Layer 10 of a small transformer language model trained on English Wikipedia (14 layers, counted from 0, width 128).
A neuron adds its activation times its output weights to the MLP's output. To switch it off is to set its activation to zero at one token and run the rest of the model.
A neuron's activation on a vector x is SiLU(gate . x) times (in . x), where the dot is the dot product.

Input weights of the MLP neurons that the questions are about. A number n stands for n times 0.0042.
n13 gate: -30 -16 -22 22 11 31 15 15 -33 32 4 22 -45 -4 9 -19 -18 -17 7 32 13 -10 -40 -24 43 91 52 -16 -27 -6 -18 9 18 -28 -42 -21 -22 22 12 23 19 4 21 -23 33 -43 -25 51 26 56 -4 33 17 -21 5 1 21 43 -20 4 6 -50 13 -31 40 0 -3 28 8 -31 9 -29 -3 -12 -10 38 -11 -52 28 44 46 -21 -4 -38 -12 6 12 -46 -9 -8 -74 -38 0 21 -49 -44 -9 -13 -20 63 -7 -57 -3 -10 5 -26 25 16 -20 4 -2 32 -8 3 -15 -31 8 44 19 9 -24 -7 -25 -16 -51 -59 -22 -44
n14 gate: -19 48 46 -12 25 -10 -9 61 9 35 -30 6 32 -14 44 4 -36 36 -25 17 -2 -22 -2 -40 -1 43 31 76 9 2 -27 7 19 -22 0 -31 22 -2 8 1 -53 -14 -16 -21 -20 60 -6 -43 22 -2 -22 6 6 -20 4 21 25 -6 18 27 -26 -53 -13 13 -20 -8 -13 22 29 14 2 5 -15 24 30 21 -41 -22 -21 13 -15 -11 -37 -11 41 -5 18 24 -22 -46 11 48 44 32 -12 6 47 -17 -3 -9 -20 -14 -11 -12 -6 -1 50 11 30 4 -11 -48 3 -3 6 -13 -24 -24 26 32 12 -15 -22 14 6 -27 -50 -19
n39 gate: -11 51 1 14 -5 -60 -71 -17 55 0 -30 -31 42 35 -21 -27 10 10 -55 -22 38 -3 -13 -37 3 72 8 28 -6 -42 -52 8 45 -33 40 -45 -15 -24 -4 42 0 3 26 8 26 58 -20 21 5 22 -22 -14 10 -5 14 -29 -36 26 -53 -5 -38 4 -38 26 -35 -16 -9 -29 -3 -3 -9 63 -42 33 -5 10 14 37 -23 -21 -17 2 -72 20 3 14 19 -19 27 9 -49 -7 10 -4 5 -23 48 1 -7 -26 -12 -49 -21 -33 -26 -32 -37 19 5 -50 -26 -19 -1 9 5 -32 8 7 40 -8 2 -21 -31 8 19 -53 41 8
n112 gate: -20 4 2 -11 4 0 17 47 63 -21 -7 -4 19 38 4 -25 14 -29 -12 22 1 6 -1 17 4 5 -13 -35 -19 -16 -34 -24 13 -31 31 -25 -13 3 2 -10 10 -9 -1 33 5 31 -30 10 1 9 52 15 -8 -9 63 0 -3 33 -6 -51 -40 -15 -4 -4 -2 9 21 -7 50 30 30 -32 4 -38 20 20 37 15 -6 10 -18 1 12 35 58 17 10 6 17 -36 -7 -20 -3 -27 14 -6 40 6 18 -31 -35 -27 -23 -6 -4 22 6 26 18 31 8 7 -17 -63 10 -11 7 38 18 -26 -30 -26 -26 -1 23 -54 7 -17
n118 gate: -7 -31 -19 -14 -5 -17 -16 43 15 2 -2 37 27 -17 -4 24 -6 17 -8 -12 11 29 54 7 14 19 8 43 -8 -7 -17 37 -35 0 -70 -30 8 2 0 60 13 8 -1 -51 0 -29 -29 -35 -80 -44 -20 -12 -19 12 5 -3 37 -21 -20 2 13 19 -15 22 -31 -41 27 -18 31 2 -8 47 -12 -1 27 25 -9 -16 21 -14 6 -13 -27 15 -16 18 -19 -4 20 23 -10 -28 38 22 -31 -35 42 8 -10 -24 -55 10 -34 -20 -4 20 -4 -5 7 8 24 -44 0 22 47 -37 12 8 29 -7 21 13 -11 17 -18 18 58 30
n194 gate: -6 24 -16 23 8 -57 6 48 1 2 -2 48 29 -6 17 -8 -5 52 -22 18 32 -18 33 -56 23 -43 20 27 2 -25 -11 48 -23 -2 -13 17 -26 50 -49 26 -7 -25 34 -2 30 1 -40 6 -24 -24 8 -32 -5 17 35 1 -27 -3 43 54 19 3 -34 18 -31 7 -31 -30 -31 13 10 15 48 -23 30 -27 -24 -7 -9 25 -35 -10 0 46 7 66 15 -3 -39 14 34 2 -40 10 -42 -15 -33 -14 25 -13 -18 -53 40 15 15 -7 -12 21 45 -5 10 -27 -33 -30 -13 -4 -34 -49 -5 27 16 -43 -3 24 19 45 -2 27
n13 in: -44 -43 29 0 -4 33 -12 -15 3 -15 -5 -2 8 -21 -13 -7 -6 16 12 17 -12 13 46 12 -21 -17 -46 -19 -14 -27 -2 -27 23 -2 -25 -19 15 43 24 16 32 44 24 -6 19 -30 13 -33 13 15 21 -11 -14 -11 13 18 9 -25 31 -17 -32 -46 -2 0 33 -39 -36 42 -17 -3 -22 -41 -28 -39 5 28 -19 20 8 17 -29 -11 46 -6 11 0 -38 -15 -34 -18 -15 -11 18 -16 52 -21 -25 -1 22 51 -4 -46 -9 21 27 -18 -43 -61 2 -31 -9 7 47 -14 -20 8 -5 -94 -32 3 29 8 -22 9 -4 -40 -13 13
n14 in: -25 -36 -32 -13 -18 11 10 22 -11 -25 3 -45 50 2 -46 -7 -16 25 -8 -29 -15 -39 8 4 -27 -8 47 -2 -29 25 -5 -27 33 0 9 57 -18 -70 20 -19 5 13 -18 -2 -3 5 8 36 6 2 -2 26 23 -33 28 33 -29 21 37 32 -1 -16 -9 26 1 -2 15 3 45 -12 -22 -6 -30 4 5 -40 -20 30 -36 2 5 7 6 39 19 -49 10 15 -11 -14 30 3 43 -19 -5 -15 15 15 -22 2 19 25 -2 34 -37 -56 11 -3 -29 25 -58 42 -15 -21 24 -22 -27 -42 27 -1 12 -8 -19 15 16 66 16 -10
n39 in: 3 30 -39 63 -3 -26 11 -9 11 -28 -19 5 -25 60 47 -34 -13 51 -4 -12 -3 4 20 10 -21 27 -7 -10 -22 5 -2 -14 -55 43 9 -19 -27 12 -8 -28 -8 10 25 32 -2 29 -2 -16 5 9 12 19 28 -19 33 -19 -58 -68 9 -23 6 19 15 6 14 -41 -28 -19 -7 21 -21 5 -48 40 -25 -7 46 -13 -7 40 -54 36 -46 -12 42 23 -19 -15 -5 -17 -47 -4 -35 -13 -16 -21 -2 -4 -13 0 11 -39 -35 -16 -24 -64 -49 15 26 -1 -40 7 3 28 -32 -1 -3 25 6 -2 -10 25 -19 44 -1 -19 24 22
n112 in: -8 3 -19 -15 -33 49 -6 3 1 9 -22 -8 8 39 -44 -1 -3 17 18 -68 -6 3 12 -4 1 -15 7 -9 -28 -14 6 16 -1 -25 8 -1 -9 34 -45 -36 40 1 -8 17 13 29 -16 17 -32 9 -16 -4 9 -8 31 18 -18 44 3 12 -19 -17 -21 11 -29 27 -40 -5 12 31 -37 30 4 -11 15 -17 -11 28 26 12 -52 5 -19 20 -12 22 -13 -6 -12 4 -22 -25 16 22 21 -10 1 -10 9 80 -2 14 42 -9 9 19 13 35 4 -20 41 29 2 24 21 20 12 -34 -31 23 -3 -29 -12 25 11 22 -2 10
n118 in: 62 -27 10 76 -23 2 -22 37 26 -38 41 -32 -19 1 -48 -20 8 75 13 -15 -3 8 -33 -27 29 21 19 -41 -22 -52 -70 32 -51 -20 47 -5 33 14 -28 -42 -7 -41 41 -27 -1 -15 -3 -4 19 -59 17 -27 -12 -14 24 -56 53 40 -22 -1 -9 42 -8 -19 -17 16 19 -59 -13 -26 37 28 -22 13 -34 -6 16 -21 31 -23 16 -22 -21 23 1 26 20 -7 5 54 -65 -30 59 -15 -14 -12 41 -7 41 8 15 -43 -23 11 10 -15 -6 -8 13 -36 35 -49 9 -9 20 -18 33 9 46 35 32 16 -33 15 -14 -47 21 40
n194 in: -1 -3 30 -13 2 -4 -66 38 -3 10 29 21 -39 -51 -8 -34 33 5 -15 70 12 17 -6 -8 47 -12 -9 -2 -14 -35 21 -2 -21 6 31 10 28 -55 -37 -9 -22 -45 -10 6 -10 -11 -27 42 -16 46 -20 25 -37 34 -42 21 -11 -2 4 -31 32 -15 -81 2 24 2 18 -49 -20 -19 32 2 22 52 47 -21 -7 34 -32 -30 5 10 29 -62 1 17 -13 -31 -15 23 8 -22 -4 -39 -11 -5 -12 18 -40 -30 -7 12 -7 14 22 24 -10 -12 21 -42 12 44 -25 -1 -7 10 11 -42 -30 15 15 15 -19 -8 -10 26 18 20

Output weights of the MLP neurons that the questions are about. A number n stands for n times 0.0029.
n13: -48 3 5 -34 22 1 -1 -5 -14 -14 -35 23 3 -55 29 11 -49 3 31 20 19 10 67 26 -28 68 -16 11 -20 -10 15 14 -18 -6 -35 46 29 -31 -5 39 37 13 29 -10 31 5 -2 -18 -2 3 11 16 -20 14 30 -4 4 24 -20 18 22 17 36 55 8 5 -5 53 -34 -1 -20 -17 19 -31 -7 8 4 9 -36 25 -11 -12 -7 8 29 25 -21 -23 -24 -43 -2 -24 1 -27 29 14 5 11 59 22 25 -39 15 -22 23 25 -2 -26 55 -24 -7 30 21 -6 13 25 -44 -6 -29 4 -3 33 -19 -28 -26 -20 21 9
n14: -23 -39 15 21 20 -15 32 -31 11 16 19 38 -74 13 1 0 13 11 -12 -5 3 12 13 -11 -12 -19 16 -12 -59 -4 17 -17 20 77 10 13 -2 -18 52 23 -25 -8 -23 26 -21 -33 4 -45 28 27 3 -26 22 -15 10 33 -35 -12 -23 -14 -10 39 -34 13 1 15 3 -32 -11 8 -27 -33 -15 3 22 -11 36 -22 26 6 -9 12 3 6 12 1 11 53 33 -7 -34 -25 -13 -1 -8 -24 -62 -7 -6 14 28 -22 10 27 -8 19 25 2 6 13 14 23 -11 13 4 26 -60 13 32 18 -62 8 -22 17 -21 10 6 -17
n39: -20 26 42 -2 -23 -35 22 -1 -10 -2 -22 10 22 51 13 -17 53 -22 -25 -54 -4 16 12 3 1 38 -9 40 12 42 21 -91 -4 -21 -15 8 -58 -6 -28 34 44 -2 20 18 31 -6 -10 27 25 7 21 9 -17 17 14 -2 -49 13 -10 -34 7 10 22 6 -40 -12 -8 -2 3 -27 3 36 -37 30 -12 49 22 17 8 29 2 -18 14 48 47 -16 36 0 10 14 -1 -1 -6 -10 3 -8 -3 -19 -76 -17 24 37 -18 4 7 5 -7 55 -13 -21 -9 -30 -20 14 -43 1 35 1 -26 -3 -36 -6 -16 9 52 -3 0 6
n112: 24 -31 74 21 -12 13 3 2 26 -49 -26 16 33 -21 45 17 6 47 18 10 -2 -37 -16 -13 -34 20 -32 10 -3 -24 14 -22 -9 -6 -3 -9 -42 14 -49 -18 -23 -4 -6 -4 34 20 -36 3 17 -9 -16 -3 -39 9 -25 18 6 12 21 -23 1 -4 12 17 4 4 20 -17 46 27 39 -6 36 -22 -3 -3 -29 19 -21 1 -15 19 27 4 -12 29 -41 34 1 11 25 -6 17 35 20 33 -11 -10 -1 -23 -13 19 -29 -15 20 28 -32 32 -1 -29 11 16 4 -38 -10 17 20 25 22 23 40 -7 -8 -10 -8 0 -20 -28
n118: -3 -76 -20 -12 50 49 47 -28 8 23 -8 -58 61 6 2 23 23 -44 21 6 7 -10 -38 -13 11 -21 48 -2 19 -20 -53 -7 37 6 -14 18 -5 7 14 2 6 -2 3 18 0 18 75 -23 -37 -39 -31 13 -27 -22 55 6 15 1 -15 29 4 -5 5 -9 11 15 43 -8 -8 37 24 10 16 9 -5 -5 5 8 15 -31 -5 21 15 10 47 26 -46 -47 32 2 -31 7 -8 -8 -12 -29 22 -7 6 -13 -6 2 27 -7 -34 15 -12 -39 17 15 -4 -23 -21 16 33 15 -49 -13 -4 -35 -24 -51 6 -35 60 -35 -7 -8
n194: 18 24 -94 -15 18 15 18 1 1 34 35 -4 0 -16 -15 18 31 32 -56 57 -3 17 -4 2 4 -25 2 47 -8 24 8 31 -14 13 -6 51 6 -15 -17 -23 -40 18 42 4 -9 22 22 31 -8 36 -38 5 13 30 13 -6 35 2 5 9 -33 -12 -16 -26 46 -10 11 -53 24 -8 -8 -45 -19 18 -4 -14 -11 31 10 1 11 48 -4 4 7 -42 -11 -22 22 54 63 -41 9 22 14 -26 -46 -20 11 6 -29 29 5 21 56 -6 -28 12 -31 38 25 -32 41 17 -21 38 -35 -2 -2 9 -15 -46 -4 23 12 10 -37 8

Each question names a token from some text and the token that comes next. It shows the vector x that enters the MLP there. A number n stands for n times 0.033.

Then comes g, the gradient of the next token's log-probability with respect to the MLP's output, scaled to length 1. A neuron's effect is roughly proportional to its activation times (output weights . g). A number n stands for n times 0.0041.

" social", then " movement"
x: 10 -9 34 -17 -3 12 -12 -10 -4 -9 -20 -25 -6 -34 -54 12 -3 -24 10 10 2 36 12 -6 23 -1 13 14 21 -17 -11 0 -18 19 10 15 19 -9 23 4 34 23 -4 -16 5 9 -5 2 24 -10 3 17 0 -19 -20 53 1 4 -12 3 -37 15 11 3 6 -15 -11 7 -9 -10 -24 0 18 4 5 -60 23 6 -36 -5 -30 8 5 6 9 12 -20 -18 4 -20 -15 18 5 24 11 14 -4 10 -53 51 -16 11 40 -5 15 -15 8 -10 -17 5 -22 5 16 7 -6 -17 -9 -11 30 -12 4 16 -4 -12 58 -12 -21 -7
g: -10 10 -21 -4 13 -34 45 -7 20 -1 10 11 38 -24 5 8 5 1 -6 -11 13 -3 19 1 -12 -30 24 4 21 4 11 13 -6 -7 13 -17 -29 11 -6 29 2 16 46 -2 -21 -2 33 18 -51 -12 0 10 -13 -18 5 11 11 8 19 -42 -19 -23 31 -31 37 13 27 -13 -28 34 -16 -18 17 41 5 -6 -2 -37 18 -19 -6 18 -45 -29 23 -30 3 -10 -6 -16 -2 -2 -16 -10 -2 43 23 -11 -18 19 49 33 21 0 -13 -16 -7 -23 -19 -1 5 -36 7 65 8 22 9 39 0 -19 -29 -40 -27 5 3 -3 4 -7
Switching off which neuron hurts the next token most? n118

"-", then "class"
x: -12 -16 4 -5 -34 -18 -8 67 8 -6 4 -12 8 -23 -51 -6 16 6 -18 -17 -9 -5 37 11 -32 1 -37 17 0 -24 -19 -25 -2 -4 39 -2 -18 6 -9 16 1 0 37 -4 -29 8 -8 -9 1 19 -25 -4 -34 23 30 16 25 29 -3 1 -29 -1 -25 18 13 -1 -18 -15 -25 7 11 -11 -4 31 2 -19 17 8 21 4 23 -3 27 15 13 -11 2 -5 0 -23 5 -5 26 -5 17 26 -41 20 -48 0 -13 4 38 27 21 10 3 35 -12 7 15 3 -46 5 15 18 -25 16 -38 13 -14 17 3 -12 9 -6 24 -16
g: 37 12 -26 9 4 -6 21 2 41 3 -12 -32 -19 0 8 42 15 -13 16 9 7 -4 17 -3 -3 -6 -21 -1 5 -18 9 -8 8 10 23 -12 -33 -57 -25 -23 7 12 39 -23 -33 -38 66 13 -3 -5 16 11 -16 -10 9 3 24 11 -9 -26 -25 -3 0 41 -30 15 2 -17 10 -21 7 8 -6 -11 40 13 -13 18 22 33 -4 -3 14 -25 -4 13 -55 -13 29 -4 -18 17 -18 26 23 -14 50 16 9 -51 32 -2 1 29 -7 11 -28 6 12 5 14 16 -2 -6 27 -38 5 -29 -20 4 9 47 4 16 5 30 -1 4
Switching off which neuron hurts the next token most? n112

" and", then " twelve"
x: -14 10 19 -16 -11 -15 -18 -12 2 2 3 2 3 -14 -22 -1 5 55 -14 31 12 7 -14 2 -8 -5 7 -3 -8 0 2 -7 4 -19 17 -14 1 2 -20 2 -3 13 5 -34 5 -7 -1 -2 30 9 -4 -12 -43 20 -7 59 -1 11 8 8 -31 -19 0 13 5 -18 -3 -2 -6 5 -37 -3 10 -8 -2 2 10 8 0 10 -4 -1 27 -4 26 -3 -13 1 -6 6 16 6 4 -7 -10 9 -19 0 -92 -10 0 8 33 35 6 -7 -21 6 0 -30 2 11 -9 3 -16 -3 -14 9 8 6 -33 -27 -4 -18 39 -4 6 -2
g: 15 0 27 1 36 -1 7 14 14 -15 2 -8 16 -17 13 -49 -10 13 22 -3 36 3 17 8 -6 13 -2 17 -3 -14 19 43 -26 -5 -24 -4 -2 -10 -61 -1 -26 -28 21 -12 -2 -22 -15 -3 -20 -24 15 -10 24 23 -27 9 29 -11 10 -5 -36 27 -21 0 -9 -6 -49 -24 18 -63 -14 0 -5 -2 19 -25 9 -13 19 -22 15 21 18 7 8 19 16 5 -16 7 20 3 18 21 3 22 -38 -33 6 -14 3 15 13 -37 29 38 17 -4 -19 0 26 -15 0 23 -7 -28 -21 6 11 52 51 21 4 -15 -23 2 -18 -52
Which neuron, switched off, raises the next token's probability most? n118

" of", then " 23"
x: 19 21 39 -6 -2 -10 -5 14 13 -10 -10 12 -6 -7 13 7 -4 39 -1 17 21 33 -14 5 5 -7 -2 -3 19 -13 8 -5 24 -31 -4 -12 -17 1 -3 -6 2 4 -3 -17 -7 -11 -23 -8 5 -4 -2 -3 -20 3 -17 66 -2 16 -10 20 -37 -32 -10 22 7 -11 15 10 -5 -7 -32 -3 13 -13 1 -6 -4 -11 -29 -3 10 4 31 13 -7 -6 0 21 25 13 5 10 -8 -16 -11 4 4 -4 -76 -27 -1 -3 -6 9 11 -4 -20 3 1 -12 19 -1 -31 -3 -7 -9 -5 25 8 6 -4 -35 3 -27 48 10 -4 -45
g: 8 -7 2 19 6 13 28 -5 6 -26 8 -22 11 -5 24 -9 7 9 28 21 22 11 4 33 13 1 -14 -42 15 14 14 -26 -18 3 2 10 -1 -51 5 11 -24 2 2 -42 -13 -31 -8 -17 -12 -53 -4 -26 26 22 14 -30 39 -6 -3 -11 9 20 5 3 -6 -34 -1 -35 3 -18 13 41 25 15 12 17 23 -12 3 -2 22 11 -11 15 -8 18 -18 3 -25 32 23 -2 48 -37 -23 32 -20 9 20 15 8 10 -15 6 36 62 -13 -7 3 -32 21 30 20 12 16 21 -14 -9 -8 19 8 -50 3 -48 -41 6 22 -9
Which neuron, switched off, raises the next token's probability most? n112

" of", then " 1959"
x: 6 26 44 -2 -10 -17 -4 -5 11 -12 -14 12 14 -11 16 18 5 21 -7 17 8 21 -12 2 -10 -7 5 -19 19 3 11 -15 30 -40 -5 -14 -19 13 -14 5 0 -1 5 -7 3 -17 -27 -10 5 -2 4 -14 -42 10 -7 58 2 20 -7 18 -34 -20 6 19 -4 -10 26 6 -17 -11 -25 9 14 -6 -5 -1 -3 -8 -18 -4 0 8 26 0 -2 -1 -3 11 21 25 6 2 -13 -13 18 12 10 -3 -79 -25 -15 -3 -24 8 10 5 -30 8 -8 -6 17 3 -32 -4 -32 -6 4 23 17 11 -7 -28 -3 -26 41 3 3 -42
g: 17 -20 2 42 -20 -2 -7 19 -3 37 6 -14 1 -25 18 28 1 -5 10 -11 -1 -21 32 13 -30 16 13 1 19 -6 17 5 -2 38 38 5 2 -38 47 -33 -5 -38 -4 17 14 14 -17 -15 -39 -12 26 -15 -7 30 10 15 13 -10 -40 -14 -30 -3 -36 -7 -25 22 -24 -31 -12 13 -10 41 -28 -9 -21 6 -14 2 23 -28 6 11 0 -32 24 -16 13 -2 -15 8 17 2 13 -19 31 -10 -17 4 12 31 15 -3 -49 2 33 -24 -3 -2 12 7 3 30 12 56 24 -23 -5 -27 10 5 -16 -54 -36 -2 -35 -15 3 -21
Switching off which neuron hurts the next token most? n39

"ove", then " and"
x: 26 29 7 -20 -15 14 35 -39 -1 2 20 -17 -16 -27 -9 -14 -17 20 -18 31 -17 12 16 25 5 24 -6 24 -3 -1 -16 -14 -3 0 12 -18 10 3 15 2 4 14 -4 9 -27 -12 -19 -10 -28 -1 -4 39 -11 -1 2 7 -26 24 11 21 -27 0 -9 -22 28 3 -3 40 -2 8 46 13 -14 32 6 -17 17 29 -6 -29 20 20 -3 -14 -13 -6 16 25 4 -17 5 8 6 -2 13 20 9 26 -55 -47 20 43 8 5 -13 -6 1 -17 20 -13 -16 19 -18 15 -9 -7 3 30 -21 9 19 42 13 -23 52 4 -11 3
g: -11 -21 -25 -20 8 35 53 35 -24 -30 -17 53 -6 -12 -33 15 -11 -18 0 -13 43 24 48 -11 1 4 13 19 5 -1 3 3 17 -5 0 3 -3 5 15 14 -17 -17 -45 13 -35 12 27 29 -14 27 16 20 -3 -32 1 55 5 1 -5 30 0 25 3 27 -3 -22 -15 24 -6 17 -75 -12 -15 6 20 -7 -32 -7 13 11 4 32 -26 3 -8 -3 -6 -16 -9 2 31 9 -22 11 31 -32 22 -16 -16 -8 -28 -24 0 -25 -5 6 -9 30 12 -22 -16 17 46 -19 0 13 -2 10 12 -30 -9 -9 0 4 34 11 -14 -2
Switching off which neuron hurts the next token most? n13

" and", then " writing"
x: 4 3 39 -8 -14 -15 -11 26 -20 -13 -16 18 -10 3 -5 5 22 29 -25 25 32 9 5 -29 15 -20 -14 1 12 -10 -9 -3 -3 -11 44 -4 -4 15 -6 -22 -10 -7 -5 -21 -15 1 5 -18 57 -6 -14 10 -31 26 -4 56 18 -3 3 21 -3 -25 -10 4 -3 -29 -15 7 23 12 -5 -12 31 5 -12 -9 12 -10 -39 13 4 -15 13 -12 -1 13 2 -12 5 1 4 -5 5 -21 -15 43 -8 7 -65 -4 -14 -17 29 14 11 -1 2 12 -17 -15 -7 -3 2 -1 -5 -16 -25 6 -1 0 -33 7 -23 -23 45 -23 22 -3
g: 17 13 13 -10 0 33 -11 2 3 10 2 7 -24 -12 37 5 -17 13 -3 19 16 21 6 -12 1 13 4 27 -8 -8 -21 35 -5 -21 24 2 13 16 14 -26 29 13 -5 -32 -19 -5 -42 50 -47 17 -8 53 17 -42 26 -1 -18 18 -6 -21 -37 19 -19 26 13 -2 -18 -21 17 -7 -5 21 21 13 12 17 -25 -12 -16 43 8 -30 27 33 -2 -9 17 47 40 -4 10 14 2 21 21 -48 -7 -4 8 -11 -1 1 -8 -11 -14 -30 8 5 -8 -26 -3 -46 -34 -11 26 -2 -2 17 9 -4 20 -11 -45 40 15 -49 -1 9
Switching off which neuron hurts the next token most? n194

" 2013", then " for"
x: -11 -10 3 -29 -9 20 -45 -25 7 -25 21 43 30 -11 -12 22 3 19 -5 -16 -19 0 -6 10 -3 0 7 5 19 -3 14 -12 13 -17 -2 -23 17 -31 36 -8 -10 -20 -38 -11 -19 7 -12 11 -12 4 -20 9 -57 -1 28 29 18 -8 8 3 -12 5 6 26 -3 1 -10 -10 3 8 -14 -1 -3 -14 -3 1 18 -14 4 -26 -16 -8 -23 6 3 -34 2 -9 29 1 14 0 -16 -2 23 6 16 19 -68 -14 -16 6 1 -7 -6 -13 -42 39 -18 7 -17 -10 -4 15 -31 12 9 21 -11 14 -17 -30 -21 -12 20 15 19 49
g: -5 42 -9 -8 -4 -15 -2 -15 4 -13 -4 -24 2 11 34 -2 -11 -8 3 10 7 -24 38 0 -14 -4 -9 23 -40 7 4 -13 -16 -20 5 -24 18 30 -34 -1 16 -25 -5 2 -4 16 -9 7 15 4 35 10 -13 -21 -29 6 -17 3 -17 6 -55 12 -8 -12 14 -55 -21 -15 -10 31 17 -15 -16 -43 39 13 -34 5 26 37 6 -13 -17 -14 19 11 -4 -2 8 -6 -18 -31 14 34 -15 36 4 -6 -29 -13 -15 12 -14 36 12 22 13 20 32 -1 -13 42 46 -54 55 6 2 9 -22 12 -31 9 -10 14 2 -9 20 48
Switching off which neuron hurts the next token most? n118

"uel", then "a"
x: 0 -8 -47 -7 -11 9 39 -12 1 -31 -3 -23 8 15 -37 -19 14 -15 25 -20 -2 0 -15 -27 -2 19 12 3 30 22 -1 -42 -18 28 14 3 10 14 6 20 17 -36 -10 -24 -20 20 13 12 35 1 -9 29 -33 7 -24 12 18 -14 -18 -26 -1 5 -4 25 35 7 19 -13 9 -7 0 11 26 14 -11 10 13 -5 53 14 1 11 21 -11 -21 -3 -3 13 27 -2 -23 -10 -11 3 -30 -4 26 13 -46 11 14 2 15 -4 -3 -8 -17 3 -17 40 4 7 0 34 11 -9 5 29 10 -3 -12 -29 -6 5 37 1 42 -15
g: -20 -24 28 6 -34 30 15 17 11 3 4 -23 16 -33 -17 -17 -13 4 -46 -15 3 -38 -34 -3 -30 -3 -5 21 2 11 15 -24 2 24 29 -2 -3 30 36 24 24 -15 -10 -5 -5 7 -40 -13 -17 -32 33 -30 24 3 -23 -1 17 -26 -6 -17 -16 32 3 6 19 -10 17 -48 8 30 -7 -59 8 0 -57 15 -2 24 -12 20 -28 7 7 5 -3 -7 -12 18 4 -21 -9 22 -12 6 -42 12 6 -16 42 -14 22 39 12 0 -20 -16 -6 -24 -18 -3 12 -8 -16 -7 10 -19 4 5 8 19 -18 -22 -53 20 -24 16 18 -38
Switching off which neuron hurts the next token most? n13

" bow", then "ling"
x: -16 19 1 -22 -11 -7 -29 -7 14 -12 -18 -30 -23 4 -10 -9 -19 -18 0 -7 0 9 -4 -5 -4 -13 5 15 24 20 25 13 18 -11 22 20 -4 -8 17 12 -13 25 -19 -4 -13 -7 -15 -15 62 9 4 16 12 18 -6 -12 -8 -6 17 14 -39 2 -18 23 -20 11 27 16 -29 9 -12 -10 -1 41 4 -33 -3 10 3 6 15 5 -3 -15 16 -15 17 -4 7 -1 23 5 4 11 31 13 10 14 -63 -18 21 29 43 7 -45 -9 -40 -9 -45 0 -17 0 -4 8 -22 -4 27 -6 -28 5 16 -6 12 -27 57 3 3 35
g: -42 7 17 27 -18 33 -16 22 -4 20 -36 3 16 -22 12 -29 9 3 -1 -35 9 3 -37 -21 16 -19 -26 27 -1 13 5 32 -26 -8 -4 20 22 -20 -22 -12 25 -21 1 12 -19 -35 36 -4 31 -27 -25 -42 18 -1 -21 -20 1 -12 -19 -20 -19 -63 -40 24 -12 31 -17 -8 -3 17 -3 10 24 32 -23 8 -59 18 5 -17 -1 5 15 -14 2 -2 22 4 30 8 9 -27 1 -19 32 9 14 27 22 1 35 -26 11 14 -3 18 0 -12 9 -5 2 -27 -36 -26 18 41 -15 -16 -12 9 -11 1 8 -25 -14 -34 -35 -8
Switching off which neuron hurts the next token most? n118

" theory", then " of"
x: -10 24 42 -6 -3 17 -30 0 0 10 4 -18 35 -7 -12 23 5 -19 6 21 19 39 -17 -17 10 10 -16 -6 19 -14 -2 -14 -5 -5 10 7 -28 -29 4 11 -1 -24 -26 -2 2 14 33 7 -9 22 3 38 -26 -21 8 39 -13 10 -10 7 -13 4 2 9 23 -7 -10 20 1 14 -45 12 -6 6 2 3 18 1 -3 0 -10 -10 16 14 -15 -11 8 27 11 -4 27 29 -6 -6 12 -4 12 12 -52 -23 7 29 18 -2 -3 5 -35 6 -25 -23 -22 -15 -8 6 13 9 -23 28 -2 -6 5 -8 -17 -15 69 -9 -7 43
g: -18 9 -13 14 -19 -14 19 -23 6 13 5 -94 5 -2 7 6 -9 3 21 -9 -1 -28 -43 -20 27 -23 -11 -35 38 -1 2 63 18 -1 13 19 14 22 -51 10 1 0 18 23 -17 39 23 1 13 3 -4 0 9 12 -15 15 7 11 10 -18 40 -2 6 -79 16 37 -35 -10 3 8 -23 19 -6 -32 21 -1 -18 16 5 4 7 7 15 2 1 -1 -5 10 4 -16 23 -23 9 26 12 42 -7 -23 7 -6 22 -4 4 28 -13 7 -19 9 12 -31 -13 -2 -11 -11 -9 18 15 -25 25 15 5 26 -30 32 -5 2 23 2
Switching off which neuron hurts the next token most? n39

"e", then " San"
x: 9 4 2 -11 -3 16 18 5 -5 16 -2 14 -14 28 -12 24 15 -28 9 5 -23 -8 11 -11 13 17 -6 -1 -7 11 -3 -18 -5 -36 4 -15 5 -7 25 22 -25 -2 25 -13 -11 -4 26 0 36 22 -3 -4 -20 8 44 45 7 25 -34 11 32 6 -24 -26 11 15 -9 2 -10 9 -33 34 -5 -2 1 22 9 -19 11 4 4 -1 -36 17 10 -12 -1 10 27 -14 6 21 -10 12 -27 -20 -28 11 -41 9 13 14 52 -10 10 -26 1 44 25 15 -29 -12 4 -7 -10 1 -26 42 10 5 15 -4 12 -22 43 8 42 33
g: 22 29 11 32 3 -14 -5 -8 3 -13 -4 -21 -9 9 -30 1 49 -14 1 1 21 -10 -18 7 10 -26 7 41 37 -1 -10 -25 1 -8 -23 -23 -11 1 -17 -10 37 -26 -32 22 -12 -8 -3 -8 41 15 -26 -26 -17 26 -21 12 -1 -5 -3 0 3 7 37 -39 8 -5 18 -30 23 -33 8 12 -41 -20 -2 4 -48 8 -38 -44 1 16 2 39 14 -16 3 14 -2 19 -29 -15 33 1 -20 45 5 4 -7 45 -16 13 -4 -17 19 9 9 -38 18 -23 27 -15 -19 -11 26 -15 -11 19 31 -1 -30 5 -6 36 -19 7 -15 -50
Switching off which neuron hurts the next token most? n13

",", then " prem"
x: -4 12 29 -6 -18 -14 -26 -25 6 6 13 -13 23 -14 -1 20 -11 25 -7 -1 18 -6 -8 -7 -28 -16 15 -33 28 4 -5 -15 20 -41 -5 -20 -1 22 -36 -1 0 -12 5 -2 -25 -5 -14 -4 13 11 7 0 -53 -2 -1 46 3 18 -14 6 -40 -15 15 39 0 -16 -5 0 1 -14 -11 17 6 0 7 -2 -2 6 -17 -7 -4 10 30 0 17 -7 2 2 21 43 12 -2 -27 -1 7 2 13 16 -65 -5 -9 -3 2 14 -6 -11 -23 -2 -20 -7 7 5 -17 4 -28 9 -7 24 18 11 -7 -38 6 -17 51 1 -5 -29
g: 23 0 13 1 35 -32 -19 20 -2 -34 18 -29 11 9 -23 -22 -18 5 14 -48 10 16 19 12 16 20 -21 -15 -53 -19 18 34 15 39 22 14 -7 22 10 -3 -14 -22 7 49 -4 11 -37 -40 8 17 -17 6 16 -27 8 19 1 -3 -19 25 11 -26 -28 -31 9 0 -40 26 6 1 7 -30 12 -33 -16 -24 -28 15 -1 -29 -16 23 -26 0 11 31 -6 -16 -25 -28 35 -16 39 6 12 -30 4 25 -29 11 -37 18 -38 -18 30 -19 16 15 8 5 -7 15 -38 21 -6 2 -15 -9 -9 19 -23 28 25 0 -15 -12 -4 -7
Switching off which neuron hurts the next token most? n39